Layer 4 of a small transformer language model trained on English Wikipedia (8 layers, counted from 0, width 96). Numbers have three digits each and are written without spaces.
A neuron's activation on a vector x is GELU(weights . x), where the dot is the dot product.
The model reads these tokens: "er" "ed " "e" "i" "ther " "in" "to " "an " "M" "D" "5 " "m" "es" "s" "ag" "e " "d" "ig" "est " "al" "g" "or" "i" "th" "m " "for " "O" "f" "f" "ic" "e " "pro"

The vector x that enters this layer's MLP at each token. A number n stands for (n - 500) times 0.012.
0 "er": 658450543683507413372557590403613565554455694418465421486627595568502386525568605366371550639168498433496501638458452550513672349523634471507412590564622500430601549469442516429443429489600431305539553590585398578345446527385409658567520466460135544520518540517474302521486554393469614558
1 "ed ": 522378539483569439457565481561436595568546557581474356496493508483500549680484620475493413792320479482387523540494524515487409547500513570548440417330387607428667550547449487501565537484505509435501338701500561541541543486469539545446540470447475544552540503433474480459532500081543576586
2 "e": 424457427529445449544437472670450542528510507417439150340652435564616517488510754451483502653333474481454416571565662443415674216361569454474534468605549489490533419393428624442418414563439455356690600668617600600401494516369564656563632511271494393479613565441646534515471430428468544541
3 "i": 461354473316440539483414432464363486581439493348431335471548512434447521431436751646472536600394453427449477666641483634470499284448682543423400565502513345476580559517500469614408230585479386509639547695489562646459471482454411576643536535317506468698713540373470664477595664434509605531
4 "ther ": 571442550513468482494415568602595527504474522514508353570513464460463497526568670540537488816364475449429554487542450545538425492560547534499391315325512631441580578461530521413498552561392475474500456743505571509456592458449520622461517483446409512473552487519519507492504501074547556486
5 "in": 547440525468619553432328374387432460525326509418540323613524427517505462538551746427564550703226552483478446550402544656518621401369438517562437563570576288352887534481478461579490300605407496522502349634473411507502518506629604592473605533614560613515547402362592484542472590339482534512
6 "to ": 525425535534406474385563506817508634500519519532535377609471547446376503530425648408449414763382455493512412540562452532432419522553510478534467407404434532398566556588584556503421392489473519486416456752502544502509581463446537722430489441485501530512619505412433482502616586181514508556
7 "an ": 536300513413452490411501514714548594488440414550421480569566396474479493609479662496502457749274428498499472472629548508562521442519454520550444418328518502378642550544517541453608464672426467475460522581477582470476618497557512629432592496509399441504468444551583577454495542125500543578
8 "M": 416369451526491444426506418511501543616390426553582380693462575489492460441495386638471536783213513464464421592534526546415540410596310404558563490588427396481533422396511509381551546532499509500544525707649479404533524489529350654491613532409369523498567619640614588553599593193488612432
9 "D": 581488444558557542361414448467635514437517568565454347545631654423435482574510507559454527524310452308525283581504517566489566431439343388618550472576385585513543458487605470594452586565385540465640688420562493531316412679559359663500572559565389562648455403540566455490490512229489686415
10 "5 ": 614394475549385573500545454673581611558503363545430249336574401450540538521632509521468513760271565384377575498504446487543505490548497521493479466437431594446643524576532509533444399559463523516587502622511526520550593504394441641475569413578441578454469490425478550460548514105529551507
11 "m": 431278577433393495541538477494507533612554462464463351602359525372513435552570628513562470802236468555502454553592538526438597228571349430611478498642403413498513390472560422315620468558523575433633472700642308487788494502517427555575493457365403442480467433507579614555614529351536666542
12 "es": 446431462539482469232552501642511574508524400415451371581580406504645406548606702508455567668266521490582501509439684540447592405460299517499182465596585367572709385602451501318390590412519564534641512432336591530296426555410476752525445534424493361662509580585460596522554509442507489482
13 "s": 497499520484612432486475474561464566425582359463496652501599479458499330590639671399456506590114448422465461533513476543434488561491507573536309562481559389672674389470501375451415565574593575324612774653509478399468569514544476597628599467199502525570425482464475518490424569397523462387
14 "ag": 546357423517406455460586692405623534495752469372540323624567423465455680329620583428447519471292490514524327485462376609368450496405507463621449518447438503446665605520516390566533434681547469636661680605500431451480353419573483608597541402581348370508529553696428413549581583466518578322
15 "e ": 535441491486467518528422544702570616539491499533505495469554508431505514550517591543462489821229467434458476527444502416569497541501487502473465497340540537403660582504504530458553451522476520517527549631425491519515607435434533595449515468472374425513531494478551518429511526057537549537
16 "d": 604555654451594487518575514548474448413569458476527244391651605402525362652553663454622434604301491507628371785516506608435573443451460382605438553576284424402490561399607452512311563701447600517671504491434493618411478504484422754509524436369374483637455474434441522457406496365570625434
17 "ig": 368328688494539426565426497570488478533659462415555343447596454447661341652517435505412533470365551569467392632539449717420407516415492501624377484469564401518632480601475478285550359591584449583614520810404566692296619550506359517543555487504504444345525446509448304491466535372554689583
18 "est ": 574474486415549477490495539608562546585541484570508396557508424494474459497611699539460459839283545462356579511452416511499507521533549452508522394411487496447611545578486514502560518558487484497515474585470527524399593452462505558429523463473504502520587460532514522493503503029522489488
19 "al": 597469445443462548547485376538520508399476531595394124526615363404485434546570523388409565711215512541585506720512422678337380430606485421604334530726594394384586381326455473435553554584488428559740597646399462664434562476588480643499444575490446524532610501390503518563553437440552425554
20 "g": 534440739422462543537298484556546553652597409487412445450395384430483474463565602657497400427227524463538356512485437731399614429427491487561410619446439347522585452422546372535572430565623525523508553634470484600507661522472494865650557525428330440390626490459330501621420467440510466576
21 "or": 686504424583504460212449273486538472544499531541539340458632413497464536548523598569390646518292498524500434495419476482488490540638362401481389587611559570404414639490591564340492406876585456514738529570580434358336369474457446726575478524542420376510446621505512473585513574481385484542
22 "i": 535375369384405517396450412411490481571523537337476405430617576453418617396384744655454536548289483376430460610606489688479502335481624551411378595507540378506521575500483495602483218573472422481663656574532474544429382455432376558619529531401520452705722554425430655504621649455493603497
23 "th": 528546520495461614412430480463525515469709555480496349603536718403394609502387594312466563683209612508369476528428487435517384449397467541598413610542458494573475514596587437530539498663473498605503634464579327441284434716372364592677627402423315414506591541546386510467545380476518570387
24 "m ": 549451382427507498475562520623608531535588356535528416545515503430502495524642638481609460776351505472457572540425477592573543480585481521425487429359449508380611522639497486454549484564523500453522488634520463452584533430428499560446551521486358471539616389571444490492499546076532551507
25 "for ": 482394518528514500447515514701492515517543470605496389508461540496465446510489689441534429810408493541469444603466433539521417577549420497508460446291419498464565550556524507495552414529553459471484464706556460536531564487439576638386469478452547474527575536537546450484522505075497565595
26 "O": 453292373442623450413382443498460465670455392664601513570485467466560541577544527444306544703090433445480528515478444747501571404448484636451442524529442401429551498473430666623341674417562483658620522487614512579430365388534421617499428568546391544499462535412616655511491591329529525627
27 "f": 444460632481473459413362370471365543522641474407515109439513480603418461493671501398490573542270409593360556716656581401449554547362304459523426528416424331568526630490505576519382486628600564496469515752539435641579629585496440626579439643454457478401545432361646661520498471399616554464
28 "f": 482454586518453444377348343435463544478705500388523141440553555635377499479652535392477568514234433578348527666635568417474542561354259458504461530415435358601493637509571586523402448605585559426481589709556390573573588601456421604567444659514467481408527451375644624532509456425625551474
29 "ic": 466378489587382339331414490615438577432515535468401213508585585458573470334523745650455506579275482430520435420527572541519597448560409460591471578670483477382663574653608484608585375680612346462469449641623379511407416478371442623542489635461672453491502596419253475551482538535457530455
30 "e ": 552495466517482514534352578705583615568459513497514538419592542444485504562499541545446495835234434390423475495448512374591495537473482521449464530387558504399632598482529539470560449499450530492585575592447468503475623430456538555446528479498327412523492501467550525439526528108520585549
31 "pro": 330423381555538621543480573465610430378531433422616341598511628434479343581583619492402468748197553593383389609502368600577700384345528575482264436522522504399530475486526490547612452511541462563634329624434587610604518510484512527445464496635444488591523519391515730563517531386309419566

Each question shows the input weights of one neuron of the MLP. A number n stands for (n - 500) times 0.00089.

n284: 390564547461569697607368483509454381449355320706581483670452427479549314562554515433526516545707389598598354274487434534485538696455606479405529375458470588570419556606539483574374487512503379314376446455553500589647427457530739444506142359519605582480518491295427544435438473538681525672
On which token does it fire most, and how strongly? 25 "for ", at about 0.38

n70: 451542322556529425395634493283579500460520540434427593378527654420387646431534500444546493548575411391461462437484527424497557682397537379370565493546664675506432375454363421548667650435378584513423480399439464437489453555380784334386571578736659483567475574828485404566601522646428456251
On which token does it fire most, and how strongly? 14 "ag", at about 0.35

n162: 442596421540483500409523574456630372477557683653622619400606535588580585362556451286435547537574526290523545395382397378582608598569342413335497323450670800466417484468342558507552504380637761397510595367528457321500463470207678339493493343521500519474729412621588304554443733464587656336
Its three highest activations, in order, are on tokens 0 "er", 24 "m ", 30 "e "

n107: 513494605432610593421340533523553463557287595520637520560425291607647500547302363561603516567593542696506463466590672243438441614534510389274430503500488568391571472561497592633686603485518365664353286474379374486616619585479485497530462356565555626375598712384573399357452649495416416506
It fires most on token 5 "in"

n183: 728554560567326439440576550497662574425529687519321654335491623466588506477377503587362446300505678420444490363385490469546423542606559441420538445503464677489443611414414588661667449425564616479456497459630394218634346476427258471500475555611603564497555578507336544365469407645602349658
It fires most on token 29 "ic"

n241: 557430641470650305510341556530493461550446704387643518427381483529497408432528412482638537479621444489606447382658269474619613456491548434298759348525388636567264599550689668392377416485513385439497458476393736514506583525410421494485303334545400546535519623486733516276575449472571630689
It fires most on token 4 "ther "

n351: 463540408429444362462529375577685468594419433486347548406459477561579657555640357412460446482390660423584801369742662624529410538515493312534533504447600598526180500268429605537545490463519698552488559231537524292429479430686503486438573484393509528354609358710669503310693525531516487433
It fires most on token 8 "M"

n223: 404564697398410438474424487577619364529284555469578632516400530388697404407272366427624623535561357384423568500565589389700583500487639681571464583658497508366578562583645387401335444349491563615320361386330605503624487477384598545489473471500469448461429494379368512425569599521524595403
It fires most on token 30 "e "

n154: 480488448487754470552497428368434492542515509475570544508495414561551395441513464588607744329553559456475400544473365507414575432454480558408466543711599539575396390386502473576339500421510561507366555483514525550454416587502472451582591583505426442484450544550467583553389500657399514448
On which two tokens does it fire most, strongest first? 13 "s", 26 "O"

n216: 386542481494464436465629678538591535609383555534357489484563397389500604539484384556454610412457653246531620348712503580380544407621425471514558342400469630492465465469414462576486626202588595647539508509520737327465682416585468455466406523580594364483541488588325434602591413562710414447
It fires most on token 12 "es"

n60: 448461487660479640699510430438577455351521538326509563494429632630512561424487461569555369247570387612477378530592720604672564376463456625483530487594355500617362412524595385685449475531430277509561538381375454614588653659480443437472591320473610361473386649426538491670519439477524521541
It fires most on token 31 "pro"

n99: 449544497325577544755510297539469483601481431449417494296382413351597372552549385534513319414596421507567567269808539395585383497547565665573672336453426503522520585658446443442250481445421524600425416529462666578603636455608545471558619612476580520538337408443693444375470446455546574473
On which two tokens does it fire most, strongest first? 10 "5 ", 17 "ig"

n352: 547587536409527300266497455478497371471525687487509651591451589517554500287497463608601594484539493454517282415575548439428374595601609535509421362503523586546562446406478410477842469318662608425483525494656494303593574417633432387633568396609486596644464479410336472554437317529500370679
It fires most on token 13 "s"

n330: 426520548585596554570482438231544423317543637405462477482476450524416456523426574474622596517560450503610410387528567437343517621376500358550503564595550375596577414409639422401503386497576421391484530435425531539622544554375476416622581532451526431545311508497433555594491473793347484432
On which token does it fire most, and how strongly? 13 "s", at about 0.55

n23: 394540457562295657519669472276613489554670452735602655387399530609348509406319448546469541553508476379333511427595437421581543583682549376402608405586554572574304423459466543325682483274454573497382548326718366384521423400506347330494365416474669414546640522619539647624634461684523536532
On which two tokens does it fire most, strongest first? 11 "m", 8 "M"

n281: 500582569583424533449936432493486474446459508554516729393343476777668515455204522272554467558632696465588365396339619496476400462536483638492649269442435704471504511583450158538716653496398504488312255525423823346594538551113639338405414390504671587484571574557614335463465629493560524716
It fires most on token 1 "ed "

n213: 635500465599465427397400422629457385311478487363568583480503732533600518495515518513556500471567473618529379484430644475404347548449511479565561518615409379677312583587522377670506441339580491368536609371528551557431552564549492532479350519516657473464334616396511415557598468474514410671
It fires most on token 29 "ic"

n315: 650554418495509541444438341553482519416472563376580494595592398586554483441557504413668470466570530329441548560548469560482487626398643438521629436442560528490425584394539490616694454467583387469397557493264498480435479589458565481544516596442502524487487554541513358447461478457484518450
On which token does it fire most, and how strongly? 18 "est ", at about 0.24

n131: 497498500491485490492504495490489503489491490493491496491493489489499498500488493491484493493496507492496487499502487496497495490484488505494501486495489494497499487485504500497493489500500493489500483490501491489489501488499488492492494497504489504497498496494484501491488502488499495489
It fires most on token 10 "5 "

n254: 463511459535413507372409509559500539494482452549480527481447597791474431485445444477358622550508595562523374504555460516537538565430577500462483584519496526583560391438541502513332514365550436463406433427503583507492552465437642434643507319575564471444557644425385428431627498479518535424
Its three highest activations, in order, are on tokens 6 "to ", 0 "er", 12 "es"

n61: 500480417358507356669841699357288478609528601710300491496516507408528513491565397363769386515472758514665576477524450590510555524611504587580622333285618585482529413524541337415653524359510589744343311431675535408600606383465494424513493562331398478497569406540572453576383526549480294415
Its three highest activations, in order, are on tokens 24 "m ", 1 "ed ", 11 "m"

n110: 306592387392511452504636527171578457497585525492529503308531723437659721466539386554481389426518685305582426374515424522550516636451382469521587436486707716587418465314381507408731615497557647500371553251484351468643538423476559366387529617643493445647486284807408362579500619703213525436
On which token does it fire most, and how strongly? 14 "ag", at about 0.48

n246: 395459604458521572690744614524467573464561573475468537466444467394438291495466552590597409425677310616485340586569588315516544433507582474528488544479423464512520486561555480576377528445460417550299368475433506571623636534490549480477593432449535378465379495389401538288435661472687460537
On which token does it fire most, and how strongly? 16 "d", at about 0.89

n365: 425526659516396361436375487658671300443416472500556532497500602759625497565362418576448561489595542581500340403309643525361405520638510707461494413545401540522544559429646491559439380312756341357450537410553555404364530729464576516619404512512494538595482539281518434539610476524338300297
On which token does it fire most, and how strongly? 29 "ic", at about 0.71

n331: 427515544339512503629344422500547541395585428568591624569410435574451467447484571549448533513522540576508424324512366488662437598645454582606484357362320428678199558488579419645604433415538539448428591418570342316609543332508421470614338514550522596574618611385606642372590506510722547500
On which token does it fire most, and how strongly? 28 "f", at about 0.58

n71: 682738349615446533416699466300696702500515640459514507274527660437410591463411510590593474232570513407333352396485561396641469530458462448415617552576421542647469327319463434442545474356320563465456690260435389449653436577514476303646570430539756723676518319664458399440484570559536536281
On which token does it fire most, and how strongly? 9 "D", at about 2

n263: 268465640379601539762454456540565455457568574626484590223430410371629512542517388414513288457529384473440428449598624481484503483489497455590668567603452463492480639503480596464178650465581545519447365471216611646697727426320540527527429382610529662521388476435500704457573648519424415587
Its three highest activations, in order, are on tokens 16 "d", 27 "f", 26 "O"

n362: 399659382472438576637422417511558559590532671557340762504466484517422651496492358584536263587635834433596758328371764168646450655735582384340485401391735504316378514552645658526437532299277500639405432347447411231504652379493545391426444542643496606398615417568702366273393640480543547416
On which token does it fire most, and how strongly? 30 "e ", at about 1.2

n238: 427410620512600597574480394621507598299373429463418554603458458484460384639437579443527427505636407516567621476560556377546315509672633680388382471553489449440582461424606419536490533525382312587519249476403673645590577594469630337436452575439563596474416406452411494579429469533760447529
On which token does it fire most, and how strongly? 1 "ed ", at about 0.7

n11: 342613503644553394519435524434327455471477581683439584384436497631695314518524448456414703540531435590569443595537512342445438459455640540328629506527468505473578413457523592626405574362511469618518338403557635634470614481579578500395472408431407706484448508491465699405546592469318541462
Its three highest activations, in order, are on tokens 26 "O", 31 "pro", 2 "e"

n297: 509493494508500505503503501500499499497500496504507498497499508516509495502509508504517504507499514505505506490496499508489509516509515507502496518508498502492498509500498490498485511503496497501482506500502493509503485517499499493503490503498516483492493503501503495510513488491488503501
It fires most on token 29 "ic"

n346: 376430611304730302430668529434523481543299550615685481379493490496665474510345526452829320454549735530601668493387482500574544428630561595660730466441493509264530350542397377260453514532588439439374422525418585500667507767513609396497661460442484493612524540418631669393564463467647370487
It fires most on token 1 "ed "

n230: 503506455392599555491450251451622464376528617500703475519626500306481489571378567578611546350667441490486312443500525386444477606567472629409539517669577465591526438515525500514353404284538441447525525272714466641530481535372630384525616582559578419654303598402444554705533590552417345471
Its three highest activations, in order, are on tokens 22 "i", 21 "or", 9 "D"

n79: 474523552573514566675494629523490415411538492523626583356473318543503511418599361372630503571557514288802467382593429514348512573682325487433435543465487449578400487526425505386432613581555444586471380413309544651475618426572484507487523437536628463605555383549451650412488691395458503530
On which two tokens does it fire most, strongest first? 16 "d", 12 "es"

n63: 501502503492502497497503513505515497493497510497500503500504495492503508501513507507499507501504508501505499504503508494502494498499498502498512509502504507512503499502511507505505501506497510508511501501504503500500514504504495502498504505499508517500501505506502509501506507501511502499
On which two tokens does it fire most, strongest first? 9 "D", 10 "5 "

n37: 569494548721551438578401717544334476525510472503583550299552267440710410536305432387681539388602500448612711535802574532456560467457460405397565684583619402332500474451368500527551724515503500428344279434330516629549345605440460557440581416509568483557528494434528596265668463503392462619
Its three highest activations, in order, are on tokens 2 "e", 16 "d", 12 "es"

n266: 464571545579559403463716559293607564446629683467451635441510542565518572197489497549410572406571926365397447455349485580370491675403394717265503384594577648618361516324672494516663669412524458466477522375524410500579511436490493262355440401631429473633514540542361395388538561723548302456
It fires most on token 14 "ag"

n29: 655571550497463418481585695506515453442390461591497469443487483680427478544500410677428414524446863363649533323335391543638463615494419343522519515244605591446482354435483577541695638325621783764409543321564372233479542448532513385314456507596438616655644474453637520656438396477553440408
It fires most on token 18 "est "

n178: 444479572728566562471557410420640409381556556472542556497641457669377540586371551410522503292508555497560503449267679385577453651562510407463548537529445571740363489655559422517604575489408493545477516174401353507500363430423369434423565314485581444584435518536429321657616644628494521417
It fires most on token 23 "th"

n236: 600551429584354529424493347520624483383529682601643638570524633524415509585510288546394462402508470450663517450423312512586462633522651479310512590706536636625214386625429417639471519436491469432523568317535419384494585421296383495553570561682595371574497530432521384435602467519419236381
Its three highest activations, in order, are on tokens 21 "or", 23 "th", 9 "D"